Layer 2 of a small transformer language model trained on English Wikipedia (16 layers, counted from 0, width 96). Numbers have three digits each and are written without spaces.
In attention head 3, each number of a token's query is one row of weights dot the token's vector x. The head spreads its attention over the tokens so far by the softmax of query dot key.

Query weights of the head. A number n stands for (n - 500) times 0.00083.
q0: 564615502492495610538680535421502593452375342480424409545565439479391556550405573395545542497452499554585410474469368621496427526375504356422703512491566609425593420536599436548384432359496525720445391667536483584455531629532391425529461522396372645532590534441662362477627370484528413576
q1: 500562564381393640353448560563444478431572232475581577330459458526497694674513312427406463672362668446624616475459687549399559468613453486471539559605333553501128427397490489479600532532608584344568670450397578419362445283488489676488553614719561233539655578529453581375492615321557448397
q2: 613377424437639417440493487491497410612470739493444544372471460535528451620543432577496457508598557421421603550559635596651415343463475579541385560551422338447467528600447494561465406507477490414540600380389457474334549507599627534564489566548568285538532517548342522616381561473448669363
q3: 360749408295466442424777750467441602403515443632345470537543495294423631555352344389386529399456537358377488567353417483657513580491385454457640588521646554478418430626568513429359386539547668802433555264480446504570570535401487409627778526476304557673390593510647382434505413420595595565
q4: 402390609429671494229457645588417557543682558535400248586431728479360764106339466377516467221512220419502784470731188436600628711501577541478457587628491493589456593619515644578569727600396552402623341452675255546288460201479359610551613236557511704524422682484319620425403568452711572405
q5: 488601426534658584490514540466554595403509422430482427536458462372437692461356468281336443518525595517526593716509544523416698487588451551497557620400665623593375415341645383353606420495508573636494274633636434478652351295339368584466439431494506452644464703525655650467591376521413489368
q6: 367604521442463611562454465570468578467601449541512500479516404526421612436656649416524435448731460346378551435516447506282464388412396738493602532537478470518480320668467632671493337536599333388700495486508339342480661564571462588534338424471489549470532451477389611504288631640390702267
q7: 827438569289592430586423298410481541597482619574463341029428555672250549243520559236514447749693613597651597358659495449489390549359425445559434414719338266499709819344460477298492506512360288568306305462626280627587512361569495690745566328720320421512404618861604445828398402538492457873
q8: 526561571353588457533506497229444588643461513540532559455460521603505544475529596431550523548420367643323613378568419488463331629612472333644465391661288666445440476633639376539651434551486321542466653309484420444458498496550485582541437523502474305413538546567646443502569383459644556378
q9: 515414570464577504429485303499547256412575670564347826565490789379457671324549710352484390454636613584423502551498380510519428541544528355601445518404418347447371655516408574721551289385405492620538636483391383506571427442601513678782397489675343448505387484613342661490525596714456556533
q10: 219616306614553241502582667492627640439554240578602506633444399588305490724580391652553685493158602531555479438720715383424593438548420498481494529630406639401670412297374515461371384525530475628368560739586406745643527522496549605367559580407372499243470491415480529475281575549560327362
q11: 548442528414407576373602437543493521563429617318594387178466633684499465505441314491511406516643257285241411726571523422346479377289728591356627441417403449542509283521335644582560707516430624483292344735267406470689556427291622735557673251531368445727449730542662694619469975408312560589
q12: 456549410403484665414709439314704586519673463707388565359320335517617479493510446561375243707409663508615493434640713377657585550696514302685583406310600714548884536190513424606668443427549544543554323377515080629310306318610580569565528554590329574425476348464572401605396426413529435512
q13: 533211378407287571356474343628378428526550519465515501520622553525461386469421619776547816644709447608400395539584586499426610507562313463390591245689342533512433585656473589430505507577527257422783445672777612556257690496489644766319492425318516507450383564559358311296278485590570625466
q14: 258337473124542594634534667474633576724498475444433557480602434126387752401194546582620436264455699721324216773612437754680412341537452314694461834403680619586381647456622276495511584366715434870479346608425299651536520541603355642420638528538531403493490341798483283454610372356447606216
q15: 635524471387268530421493550391378508318682209431581421712758393455461518537443600214383730552417380452531361526489368640511873471490570456459465512598701403508500467417604653507423633615650354730485465564550790521381597351753341656606266393554496427663606599527422452417628218521443572119
q16: 601398565667629519436564497605544430499448665461471556437585376611621531576460536649562284430542577487468388605388626576587430501480543383416421515527530463526447439570410401458502488488362542396622348363422474593518561559616564571623540540313508462521579443520319454455503293457400494492
q17: 309488627632392362465593479504463456470498771631479577495472475467653349553607302653345442448382662356654496321479422532446500517519339704499559544509393434439712358425503414339518400409498601457551511474369516442571376745555623494548396706468585561384571356552448354549650235579481307642
q18: 448445623472510583484280454532563508447515405463672568482490533548401598616574530483507424559491521518499465476681570396414634344487545462519465536519272487510411608518562642480507620659601541348408530374648557418520517378402385561424432599687533395345519591465440501516446638470415469329
q19: 458531397586577614564549521586490576543411504450497468560529412507477499546601497490511381567587523440461493575401529599657413435395601344507302372539549484518556554352609376425397437511457531541537439443451492532415459666565492441642532539542497606578596467586404542559472425522333369367
q20: 431712536362439615509445693417456428353418393447554464564365631588483754884484525317439461577368537488777432456404567492518611566616501606270403364576434549424311496547583782476570560380717628467521816583540587353633238668328413333593488574479276576297633362267672425338596301637548590491
q21: 612508588430469498525754508412655379516573321428423572432374579505559592631610538389475375598302459543728403596487477800461523582627721445452341467371574389371530660260316435549587274511605391511579379460631229374474459516521559509732584641442454555650585463241619531657418499342392483279
q22: 627386333381510452441402444382283428332433546311632527620539618640659413635317641371435526433425478550371545408587687482254561609292543550615492302435429530628252485533532630361413565530631394577598768678714717484532471613461425684389246640674814285520415493499482395355679452524673371460
q23: 415485563756532348472315435740525549698649518709572639598432532481505411141610610659537380540626576547691805477481436528581728457634266635395417465468536441416413430312525190676581531515462654437485426438459344459275569450461440548589543413477474572342548519519359587547390609422366638494
q24: 516437351532580249552415262618644639765568400415505687264349300726606470432483738745715497444512537708472537434539751461388405456483475543427361284496181400542477592521341571369328543742580363681711723377460449504330439555580481422212405422583651449436613342502506583640398588462591442609
q25: 469555557406379442521405563486624497218536274465341621400275575481443546598659798432516635425393380407695469162614542544450571750438493487215600399489554534379320697404915306393824541486653172463610544507528446657477394753507434485572681478350443639606647672326667521306614419230706380563
q26: 399444449535502413452593554337359767595758387833689743474590422600521611566409424550138525249514641525357509423145330514348460402514481549510509416681516590417388455418863674514621178587494691608448552463474505641655560368572455231620553309441303595546502470361690259445470382568558402525
q27: 632528386698505499351384317388484333653571426407356574664336561621659479545780512484492504533541252624433465623259398423460472460823503448501673599258395693427373466522129438642739493612485518579544751567611566387572385090447453574447358501353572289241519759343556610500622489370641536447
q28: 679391553628423801314734470256462452672781701352604268640522558549496404430524728306325735511503300439655515574469435568433422362358460545526667267554447634597557453365386646404286499587454661496542337315435533368525668408406489527614631654364339572512500492402599440403533412505283564391
q29: 326482776321537590494596330456449581347542563350508341455606518415547609630477434534559269324422526498689782459572615487457608363584520517845513687304545526600429531517415529458358414616642518560466278463355502584478586570460358570730464531452590520203158648602246734501394548514560451564
q30: 759663512442689484563775539409632406662551542464394613435663328473287894379236633588594448700576404345376494567459432508502205347515423202365571359494388690621549436426305724467297407613436445458581356458562520728673571163720491231541458585369552675638400553400672357717250628639623456585
q31: 552556392545697474560628413475616629500683384585423605439715345452465501614326594626326663477684394417441517669224345719461284580511401636711478202321500367482516588388148535543537292364397652719655517629382230512474525450474522484637595162456578492530349637142606722653544501580385627510

Each question shows a short text with each token's key, already scaled and adjusted for position as the last token sees it. A number n stands for (n - 500) times 0.0028.

Then comes the last token's vector x. A number n stands for (n - 500) times 0.01.

0 "oph": 639499530384525383641476643350423436460336676588409478321555588586339303807471476623295527354442
1 "y": 587492577461527452628539554350368434405297653663576446433526575568488340834399525598343453328472
2 " of": 563396633363639421720506645409411436499292802762629476455599459636431249826391515576233470328509
3 " investment": 536571718385462359699492650377366409371238728641651406444641526662373311867321641627210470366430
4 " opp": 418584739280431317703541777270366361442356795580605512442627462698394359781372507554317518309388
5 "ort": 417532586334387393647592654451458419537426739652447541568506527673279418798378505587335467340468
x: 455457442519361540735554588630381507561595455415549545317440386689593641558601607560507489612564543684678440517446490651236312446368386531359387538445395317531634372613435510564438538632218450485462564460287535464505402464445541711433313623552581552150476507454577709358375616509699511499
To which token does the last token give the most attention? 4 " opp"

0 " |": 563427659509474336614375729317460377427487816835299607388735391576346248901342599445269324413500
1 " Tr": 655511590397439440647469796406398439465339659729525393407649358608425378854406526633426493253372
2 "ump": 511501629392525419717636647352493456449344677761572442519600464548324398737296522566308443294283
3 " 50": 404532681320506370598521582289409377328294804731723418536612379568362348871421597629332431252457
4 "%": 331614720329489350692493656338387431405364717768595507538644488583342211815409559548322524319486
5 " –": 317499625269538401607525677360445406585396780772385373589602406516392246839289590560333367338544
x: 489490296444459573791488630557392599701462489343455472334514288496562634413538584711536430427425499415610390638650535743489453649511412325512427341623506386703526555672575606553426328664340537548522351311335670358465348518539635444381355722513578559382469577601416453362513439485546306448
To which token does the last token give the most attention? 0 " |"

0 "%": 537430624481476389649443646355320446402367700700313385320731528595334323788451570528342538349506
1 " |": 704400700454500344632375683312413369435478817805430519450776410525379310909391615449283331418494
2 "\n\n": 594424569478522460712563677362392488465439628746600547392633387749340226869357571507309431421636
3 "=": 456457624463504357698465691379396475438486727790582441491606386746379241874416561518305418371561
4 "=": 390548655447684422778522673356445530448396856777497355652635372572347304796373599509326427403502
5 " Rec": 425620699352523374725549744346454529462342712604431591508511408597388264822477511543245453260385
x: 658396269614527583614497890668370366622478340256412436286479500551499519476634566540598454594518636509537509434651446513309489580392448335728484475610311514569563478519431564537466404623490553620494441346400503319370319356505523472265507487686406623430579420450553573414537639446649586492
To which token does the last token give the most attention? 5 " Rec"

0 " Senator": 512464616519460423717452613394409394502345786674330396332713405792438300808405568592360476334391
1 "ial": 638477697416410416682483597418393453327304792714523418424630514687450405826398506615317480315425
2 " seat": 650564646458416353717445616298406373485259697692579385405699492717411281862323615642202497339433
3 ".": 432425744292536413742519718316407379518282763735674496538649508675392369779478644475383445335563
4 "\n": 361491663410594377757475619336441417446360644722550421524612389722389245822327529455300415409596
5 "=": 439586631450598309747447709363416467423433732804420430611566382721406247849376566539292415342537
x: 444345347519484645831636731523558445699509515251515411214468416534522621338336645660564367400550528509392337588626440790408595570415354655507645451577483405626588334703381551581527307508474539497501387296457546452408489379399516639356657612564512496467480457427674508300477539524544470510
To which token does the last token give the most attention? 4 "\n"

0 "on": 577407615453533407653447606348459502480337696714411449439567550548435276861400505527307434265452
1 " of": 636376609412630440716489674396421436506297825759519510423594412672405215835359540555226478341515
2 " Hell": 610493698392523403701557707305539504476302641831607414442635393576345374840436536635331480287427
3 "\"": 428506714405513385771487694364376513469285727746629395518593549625404435768386690563352398420520
4 " (": 320444760327549316702460688362455406436422732776538321540618428651382300802369558633303357415472
5 "J": 473487639365514353774396609323423471438316729785312520654484475621427359806429518529380514313456
x: 431498249645419644544514723442430420748496478335440518216419519493669490497677821505415500577482526443394517400674571600549671557342415479534582548528511469666617406614350493537517400737341455562429408435501632393343201443426484576488485664407416444387665612423545557249541405457374495767
To which token does the last token give the most attention? 2 " Hell"

0 " in": 548401540380555396633519664332410459545295708726361634333613373773342317783403568507179493400548
1 "acc": 621504606306443490710546732374483451363283627626509417430627523603260383821450569484284437303363
2 "ura": 603491670464530437652571696395353356466369672633573446502602548682372333772455585559380392383457
3 "te": 380602611439528387666497687394401438421309734681623468563577529605388277876429592595274532325453
4 ".": 321432695283521405738565717313416408529329781743544451575596486670359326818471634453371426334595
5 " The": 413476684396566340716562701356458501471418830827429378543457349774535268807408560560396504352549
x: 338482323539495536658602657433492329810472340304551392341423472491604470435540651552464512404468764417363380390500315708496554690405428439524535226582651335557620401673369560670478423644443573551525450373459623418495305409592524570344418606682510574382431634427592463386537547608517536536
Which two tokens does the last token look at most, in order? 5 " The", 0 " in"

0 "ng": 573429557393561414765549727359464441472267706738408437410577492604382302746405519571279483278459
1 " territory": 657458628478476324662444636357465394476263681705406387365686495707337265840436591621291489367437
2 " after": 641412620338549392681542728313451374510356728743630511355677415816377233793427616541205509346538
3 " the": 487377653351509343728533703354461399504330827812608430447513341811521258779436589640353551394557
4 " 1990": 305616647351446422664479617331391411440323702654598451534630472688428269772335615528367428330554
5 " census": 327651718297421318722438690350413403368297673745432585592627474694417298847449550575294478357551
x: 556413243478514648671489669574565524596441420235334338377570515571502515514517618630215397273858476496546406403460623649602561524508529452476356344455423433791536498729366567644309397573407455504718523247570568245437300394569524586425477599655595570449437513458511609431463654476502450510
Which token does the last token look at most, and with what share of its attention? 4 " 1990", with about 50%

0 " –": 548473552454494423613471660376479406592408721756309603367696408580418230840300563532318371330559
1 " 48": 714463607439496402614505588271387386420348765701482430439673399602375293857389580576326404237512
2 "%": 663557709383479361691455650316354430418379707744614389408724493598341252802437562527303530316527
3 " |": 498443681381492327682389652280448350452489807799696420543721386535409260926380601445252320384513
4 "\n": 364480663409606391729490628343422446463378635762558426546673386670376228869329537458275393412610
5 "|": 395594591447426306812414597289452351392530777842430472578623343581441225901348554442243360312543
x: 408552296407418742881473696468561539699487424404393399259463407609523564449532649563464146395560508480504371530566318788376700608543532625409484405570547393620582518656459470554458310682476440517592381289400476318487271525451575531344658646529472507452472478459593574287529450572652493572
Which two tokens does the last token look at most, in order? 2 "%", 1 " 48"

0 " the": 552464563366478372751541706376442360497325842885401642336608308825480249787421585600361537321534
1 " Miy": 677459584361435407737441805291476448496323676769454438362626417670357311833358540609414452347388
2 "osh": 605528563420520419682517672329532415469324654742605455438560478669447286760361510592450464363405
3 "i": 440521618461610334617428628313412402405352642825593470549539457571456283773367511581454454372414
4 " forces": 403572639370525294743542642338456324451245711771572456459576451715403285807397566551297478387399
5 " of": 392525623293653310759506686424462372500256814801407351559501376696430259793382540598253442375475
x: 589492199568594606653607624497516364634498578356505339433510401583436538517434688519563356497659667511620596514644441673315369618339417490374549477478631318660541525681341570787515285544416423508508499386454469388319423492565632765564382530593508364274491409399507526300539378494572386491
To which token does the last token give the most attention? 0 " the"

0 " En": 583506589411424393683412786451474470440362693587386459337583430690463363757483466553410410243357
1 "p": 628462679427537450604505685387480537512375728677543435504634464598383319736510544572465523387366
2 "ō": 571514662456553378681477677353516400479351663763625427489512456649413354811407488621431449343427
3 " 7": 411561627393536366616507649239419431408328771713714422497564379601330308837330578563362446271450
4 " (": 302430754336530295684464699378511390411433710775546336556636391643388307786364541645298363397464
5 "16": 396580611333460408678464647244444441384331692757311528609545491581426293834351613544334459244519
x: 496613158417497655739492686602417397587534548329482390355526600476595537432504827627333238460528495437511632461578547818485578563471313471604473466464521330518568501638542529502571276876406503634462478272389526448376264533404472446456398573551527432404429502463637567317651487454399476682
Which token does the last token look at most, and with what share of its attention? 0 " En", with about 40%

0 "be": 574440578484608479664555636417433472425410576681429423479638494487419303708431624538321483281467
1 " forces": 590452552435491355705528640351463357457246699709433432378644465750388314782418555528304490405408
2 ".": 610399704302542395738560725322420394531293778742653564444668460671342363777495634480387428331560
3 " Ca": 471533674314486416688508760289395432419268631711629479470619365603445379860531431609353441296391
4 "ution": 399624665415552487649570546403565518427263673620586508611568565592363311794452593589355448363417
5 " is": 424527616258583410701631563355484369551294799797462413417502389776468141830448582459165437424458
x: 546552309464408536654584450393480597837591358395534307399518332577587596417437724640524439507614549500480503475512451681223364509354470523526481379669432527618543560598463693721449305809570415456502452335496571337489469375598510556407381449703456467194510472545515459368518400719586420479
Which token does the last token look at most, and with what share of its attention? 5 " is", with about 50%

0 " the": 552464563366478372751541706376442360497325842885401642336608308825480249787421585600361537321534
1 " region": 663432642463473388660438643322441374451274656739439420379687463702326211907437609635247492372435
2 "—": 603348671286451388717546649355425461477368741816603512368640417642303413806344615546327404366543
3 "cl": 397562651319508475646523716366418479462378739546622530461573494664375372809433563528320533291439
4 "ai": 339561635394465423668510695394457417356182648716477464602489553614358396880435519543318427358390
5 "ming": 384607635374491430725543732395411496440244726677407549618500637525411329837330536583253437296474
x: 407432254389619545579519770525293591740505506374376396428641410509562719398665594556475413573519536418615464459672574507350479564486409604444437365451637423478429538580328627458459454781322500535505403473544534296336263551597643665391374648660491699538460462394646419451430555427553349491
Which token does the last token look at most, and with what share of its attention? 1 " region", with about 20%

0 ";": 574451661490496328582428744310429359444413790760266610351710417590380271860323586507311347404476
1 " it": 653423543374501537730543676301317443565347736861497509386701408702423276872446728542329507424437
2 " is": 579434510299550433709589612392467380546307766817567514362630409730423150820453586444203454405442
3 " said": 519536600307461416721572752323413342516388722783615482296610468734439232833358589520330474319578
4 " to": 329454670288554331697525703513268357501225720869508415409497376667387222799464636461314419328424
5 " have": 442566638244587372681581713392415343543341711874475436391511394753480268830377607430253471366503
x: 420581188490374526694490502563414568746598379256664305359607337564586487391494587633552507515516518495542477423447544688267522522382408464586502467795591324770497600607389636662483358661589374480675412330427427426417438429500409503365350566575468619319531500423603542352553504686561449536
Which two tokens does the last token look at most, in order? 3 " said", 5 " have"

0 "ham": 547467595450497478671522598345554488474302622693373445360594531671417356785497572627394448353458
1 "a": 635455619410604403680414669303416450483272612762495458448575484618451337850422581593329441350454
2 " County": 674530709436473375635506661356423423504229728731657433479661425712430265832441513641347403257466
3 ".": 442411731316546406722513710329415444540302735746663497540643501663409367786485636479361433320595
4 " On": 353536687389532331729456786403453522566365711849551435516590360683463236880387522590233465255549
5 "ce": 419560545308558367704520711362559465496378646768376515537594456552371232825411567576369432280402
x: 476516352475525633591485706469521586598513500422438368476347540805643557419640615705441449537566495401564484512589589472240615615359397521567724425595460392516442582638479635581371363663634478430473435251282510446365223558426570534480366561579528526301331544533519612441376536468621253552
To which token does the last token give the most attention? 5 "ce"

0 "now": 571432594398570484694438552396428415448278704758410484387612538681458291789368575505331462335469
1 " First": 684491660443448401654483749343426394442322777729455441363668401742449288843359441524273502201459
2 " City": 688508728441482336622441701330463420470268673731658413434666455696407300870386512696353392250428
3 " Mon": 418568636332480384664430705436530477459426662715643461471580405619438337823424519599336490232423
4 "ume": 398576613410624471634527684456551483454346705639475489552597470637394277789339582612367515269399
5 "nt": 475527625382518350724490525440459483404301700775355530582473540634510244733444517650332514253404
x: 477579373326513648657587676404500441593679466207594365502420479451600501519540623611499500542601503412411534413647470385460509441337547613518496553384397337532619516675430653483380348708293389477423478477450432330483008394516702613478392734692521481371521678561574475542539582513527326592
Which token does the last token look at most, and with what share of its attention? 5 "nt", with about 50%

0 " |": 563427659509474336614375729317460377427487816835299607388735391576346248901342599445269324413500
1 " Gu": 663538672455522436665447762363469462429281635623523418420620363577413346839503603636348461301371
2 "err": 537537590318439380688570713473589441411276647696628471481589440578377413720410509628333456351395
3 "ero": 423485656367511411618572599443410416359358657764584478550534419567382403823490504616370443273476
4 " 56": 271574619342506411585493627318401379401325757706558458570594406574371276888385588593366391237517
5 "%": 325601691309478348700484653330376427405358719746408576603617502579341210823406570545318536314513
x: 524471280443423697698619677611374615651574378191370539308402431555570561436477554649377486526746502501546582469618388729468547587384419394488409432432392408665502593622528557574385471870389366547388371203515478477402254470558522483379548662522619649533453426530579495526501462528581311569
To which token does the last token give the most attention? 0 " |"

0 " although": 522474457386467488679533729400425446472393658731369588356737487706426228810404638464347463323582
1 " he": 609424516354498528667511670351354442533322675758490529388707405625491328886420693501330469423516
2 " ca": 604549604330454384695518776283345393456297611591583472337651453590403330788518503599284484339412
3 "uc": 440550564296426543696585686394491410334389618588553593435565574630410382849476570520275533373382
4 "uses": 393506610318496369642603633387420449496307698729569444465573560735388227806491537565297496371491
5 " with": 352515680267546310666547743429430416537335713800454388507520449812455242805369598463226463304468
x: 406547209566521499784612660626425482743530524184524511307557365622503605368581601484448459393462515406595588420525435729508380515363506545595535272655467252579558563561378621709549331568491393520534543383356389370387482440627633569516367632542469653404497453396478521359544383712545429481
To which token does the last token give the most attention? 0 " although"

0 "%": 537430624481476389649443646355320446402367700700313385320731528595334323788451570528342538349506
1 " |": 704400700454500344632375683312413369435478817805430519450776410525379310909391615449283331418494
2 "\n": 607432648473584415709474642346420445450380648758607488438682376690356226875339536449281396415611
3 "|": 480513617491399318798399613298451356383531784841627400514638365592414238899354560443254361322535
4 " 2014": 290632683377477388634444628264365429445326730698597470558644421658427294855368589563294446277552
5 " |": 347569616393485324711405619296466309429492842803416429613615365609409202927335593440283336334524
x: 403563288433443660839504649478492509698486380398442465268478368659474714416569609576509254390542504437510362557572357759435623678473420596490501309599534400671540513616556504560459317681460380486590288397453557267532305516479636575325591681551479499398468482467594534266548418527648513519
Which token does the last token look at most, and with what share of its attention? 3 "|", with about 30%

0 "e": 594468585476567428696489714341409407457296646783415446431571477622415250884431530541342463295440
1 ".": 678462679355549430732534734320394399535329765745493583384703491667364355792506632468368427348581
2 " Although": 583392537350507433676545683376400518427422670752596544331623448744465163841440592520293427292570
3 " this": 476451634301507417693560757288359405507352760862606420376605382753495307865429587609296548323551
4 " temple": 412589675363497330696469626331465381524326668688598456448603464716385311870403594661315481379463
5 " had": 439579647276574399669554696404473404544325700839491447422524389701505251846332606391222441350518
x: 496618286534455437723476518573403562795477243302653362292693387578481495419558641608561409443559472475492548391438610718383541559469479462604614414704603348700523558508410630625521323642450395481666479270412400372379408483512502393396294560646473614414551516364606476296607431611607410466
Which two tokens does the last token look at most, in order? 3 " this", 5 " had"

0 " |": 563427659509474336614375729317460377427487816835299607388735391576346248901342599445269324413500
1 "\n": 651420622504567431709497694348427437448376652769466529380686360725338209860332529458272382423618
2 "|": 580458583520390327777395645313486369391553769844596411449616373623393183903329547424257352331534
3 " Control": 468591707439477356696527729355419472486327738693654442454603425668454246848424538622254423258392
4 "ler": 327567643377447350656478618358396453486313769690541523511624512662370250917350520611348446328407
5 " |": 349572636343524316721410667302498317408456880788399394623597374612409175915335600457310343343503
x: 381546231419409590793479708460477474685486386399445458320436371670495713416524646554559333425535507435439394582635380728380516668396372548563528329572589406693569573667515548600513265678399387464561308396453537274538236541478695610373554613572472508376438502480562543358564374514606583613
To which token does the last token give the most attention? 2 "|"

0 " the": 552464563366478372751541706376442360497325842885401642336608308825480249787421585600361537321534
1 " Sac": 648474569353465467710471789363464500516365620625482416380638413672355344798414488595369406272404
2 "ram": 634529728446441477609527677369556408380272603641639457469599506620308362838456616656295448323344
3 "ento": 434507670353490358652443637412410426437260692660668411541584483664402365845377541685349406265416
4 " Valley": 309550699412497348618478598399478455441272710777593434632587423658430288889434525692347421256439
5 " north": 300598731302394342647436671291348370526292584775375497577528424670396324826426516611262465337530
x: 472439217458522541617478457426456538712709521372431223289666466749559675549486757550360423374671732694600504532618479661603516461594488559487424506425461196539587519559367542552419503664477456541449443265590436447513286445573355641389446624472455542410319485417479545453560395393554436626
To which token does the last token give the most attention? 0 " the"

0 "red": 530486523438432401715502692384387412478354695710422478359608604621486281791359524501324486230482
1 " by": 635418605372572363631445677368411404504356720766480558325639428769393279813413579466277534333461
2 " many": 568417556272571391607580667335339365426351759801508479329645425720377277881446482526345539363565
3 " other": 561495643298568368612516657366349341493403732726557441372619475734376263826415499508377552347536
4 " temple": 420584681357496329694477623327467386523330662690598458443588472715378330861405598654316484377466
5 "s": 426521639409540323674519625350425450498312680740429504492484538676478258856475510565282482427484
x: 419528276470493554598669522478449418749553490209499239323580421613591454348564718581486490473613422543532480449605534669243683479339528504634360232490543312561536582614508681686579415720438501561625357429513570398354284385493574555381465637618628514480423507417539573474409523380580363540
To which token does the last token give the most attention? 2 " many"

0 "=": 577413663493530448692526623467442533489363801757443579420651383651319305792451561495336413343574
1 "=": 590385680467541440697530620467442533489363801757534521475648387648325305794450561495336413343574
2 " Political": 603534708442424369704494699441485514406302773734597392422640440661416263846373523585297482269459
3 " career": 493586724402465406623465602358409454436235743679652402422634462685397304940430592627152410366555
4 " =": 407579646347567415632549665423456446486275749732537384616649453714339284842412608476250432411551
5 "=": 455599603381634432784542611421438448463321790726401394669586424679345295770379604540291442324555
x: 497419310493538597797580547553557490740422464364338449252544330531365580274492661638535410399578489375399477633632449766497522495316369614588552579563490426713683515570353546614295289583286469554481370397402517426430438436528495532425599691639448485466607535459665532380479582517540401581
To which token does the last token give the most attention? 1 "="

0 " it": 575452487391497552737550676315331438557342737854395541381702412698420285858475720521346501431445
1 " was": 559457448313550496725615592383473386569305782788482552373656386705424202826398617401205450400440
2 " burn": 616539558303413328736590727334467374427221647679569428299610520671364402848389597610180453330443
3 "ed": 487475561348460427767591730299372439510305680728599488418611544656446267794315534551231464286468
4 " down": 353519677308447407734558669307382427508339654696601423473602512642346362803348570626236419334487
5 " by": 400498693271627298713465702338425389550320743764420374528531422731422248826386588503213550328477
x: 492469170594535523750592640485453335697579545232466502281490360670573508451502621499555469512585622394489607501550577661493406564490454579556510297656536123462523540688292631671609261620465392556464525295425488416352344545547602559505478619574429388464499467516563444492496297630502478445
To which token does the last token give the most attention? 4 " down"

0 "de": 619460631463517395727462674373493544400388618733419474438596534564424326773452563549287527267430
1 "ology": 662458613461526404642485592367396529468309688652475429381626560632330260853415484580290453320516
2 "=": 525404669442608454722520590438455551455314807680620422513593425662345303776421579550329443321583
3 "=": 417453662401607448719553601445459568471309808685587391578603438644339328754420585530343447331578
4 "\n\n": 360420637366561410714605657401377531498390687753545416468639398705328257848358576498316428404609
5 "N": 451546654370510321729381707408374461406323698724327584573495476633379257867451594449342494280428
x: 479430305607480502687608771526361421611510414267434412267411521561584655410734670508291365544531407234403477391704622716520653587415384439557562471633468413683557383660453595584512393655451464525485393468562541341358271448523527556451669643417418517229519477601664525430554458439441499696
Which two tokens does the last token look at most, in order? 1 "ology", 0 "de"

0 "man": 579468621503536422740445607380446403465291737690397397372617545632455291816428566602380429376319
1 " 54": 722457623433490405602483615298401371421314790676467392417660420617372271883374616620360399240483
2 "%": 658573715378483359706447657317362418403346736728617377399696508623339246816424585546326535306492
3 " –": 480412653326507397637507670336449390580388785749709447473649402553397244847305595557318374314555
4 " 41": 268599664344492380621515589259378411400331783697574482574604424555334304868450583606326431257498
5 "%": 319612701289489346716469642312363427410358719734411579619620498576359259812427575541319530317506
x: 543437252430430688725607656648376643632605434241359549282372440558582529437496595659345455484772490438543546454605454731482537641421462400441393383402380435640484564633550550550385477804413380559436365180487453462413280444534515495373573692497636627549498451507590503526524454502616318563
Which token does the last token look at most, and with what share of its attention? 3 " –", with about 30%

0 " from": 559427526436536402676427732416429440543348631802350578365644448670428128710394550458258455398543
1 " state": 673473656462506380636447600333400374471306681687427402383738444717369325847406583621248539325453
2 "wide": 642485698388492373691476587440391421323316776683593388425661531710408297824402587549300451279491
3 " races": 505563627367432374686524660401357397509309682680673401397714470637436277869393597560250403342446
4 " =": 428590635370596423616529677405453404486315757710557415571613465732382263868488564469234415417583
5 "=": 454581609383653450789560615416440481466321825707394398659574412663345306775414576526284432318568
x: 466440320493559591770597582557547504766445435346296441244595316514445555280482565610555446336617549372345495610637436777421570546385373610597516536558568404636715524519353517589296265581374446582466347420418492386461465421501539551436551612641473450438565510532703505443491617508567386582
To which token does the last token give the most attention? 5 "="

0 "N": 655489615451553395716380672405423431394318657743412402391595461588388321760427567475380536296426
1 "ank": 620464583471504360695517720357598491464386669802459380451634445585406274776308552573297440324379
2 "ai": 584470664414538426640495690375508484396234603795656437510558496578366348822391525578376440344388
3 " Chi": 447540667395537393709464715334461471467279625757630438515554375635394387871459544603339423320353
4 "ran": 348519644351509419715548616413594436372263637706543513592561518620371343799411496573288461327380
5 "-": 445437656358534493661515547453518410430381715717331402608476394538372438812341532641336480303459
x: 397482383415563583709479346553450436717518453424426455402482464473650491375770503564437433404635668554508553704658502699383552411430419552613440456553463287710639470484312515469534453735483563460516459377318634229438291490479671649422432722638585317318473408530397534451490511443414532658
Which two tokens does the last token look at most, in order? 5 "-", 4 "ran"

0 ".": 594515634396536450717520750328385414545345760734345591346728492668361353789519627462371421368600
1 "Sc": 604490661395507484727489746437433537474395700709548469378632455574414317802463495548408457272410
2 " in": 581366664377607374672500642335388440570256730737612453380570398740400313793368573522169495353495
3 " Bank": 477580731413445402728469634347505470439247693726692453508600453721423281870405583663340398311368
4 "ing": 339530636360553405649517656380433594509254793769522452585571524632473245873323537600285425257380
5 " and": 390515608365488413596557615463422434386250673694427438559521463620515216814358629491377478374536
x: 474448337557550632780697525476448509546560409339608351387537296596595666303561667593537400358559642292571353431618435687383490539405442482576402343609569295734643493560505630535517295667390443455427430442438552324415282574688596600480438527618502629528482408331532543471570306581482397531
To which token does the last token give the most attention? 0 "."

0 " by": 563447537397552400620463718364426420488363727758356579321660420763352308822400579478268545381465
1 " Ch": 620492564388442397698400784293415502541354644714512427339601416607402339852428464559445471273360
2 "ō": 571501645435547398665502661362552416479356639759610440477497441640399388807406482615439449352422
3 "so": 384543677426567370647477668315458435358319608751614455478480463539445315810525521638336489336406
4 "ka": 357588614466607333665516626316481422447292629757503503587499496573436303743374584624378457359392
5 "be": 450573535397624445647564618376486462434409606745383543569528509542466269744424632587339508310455
x: 532563234468525723613645536426406561451592410237562488384513381627540549434604617807339447605340465374461453426589460499343629592365417516622381486628461366506442681508243612511457325702464572437474476380511710372400333473546632427541579585576478547425357499571617555609402641481542411579
To which token does the last token give the most attention? 4 "ka"

0 "wide": 523405610486492382680456593415388432310341767664345457340647536709395303836386582548300443269500
1 " races": 659447552467419394682509659401361400501314681673429400353739488642425290875392590562249407331438
2 " =": 572467647424566434615513663423447414488330749722558396476661441742370258871499557476231408397567
3 "=": 418440684411619455777553611425432482477323825722589385568627380654325310775409579520279428305554
4 "\n": 360457666337563383734559600401402469479317700746548411530670396701334272830332543461310430369619
5 "=": 448580609424572321709466692395420461432451737785442436587577372741402243860407542500299385317563
x: 428375407491558629835589739528522492746475470206448344219489445482524660375346622592550380358524492505385385564604459781461545574402327672532587392610491411649603311666408550602436326484463531510475363380460525430444601436417550639354750610606483486413492430459636503310499591554564452544
Which token does the last token look at most, and with what share of its attention? 3 "=", with about 40%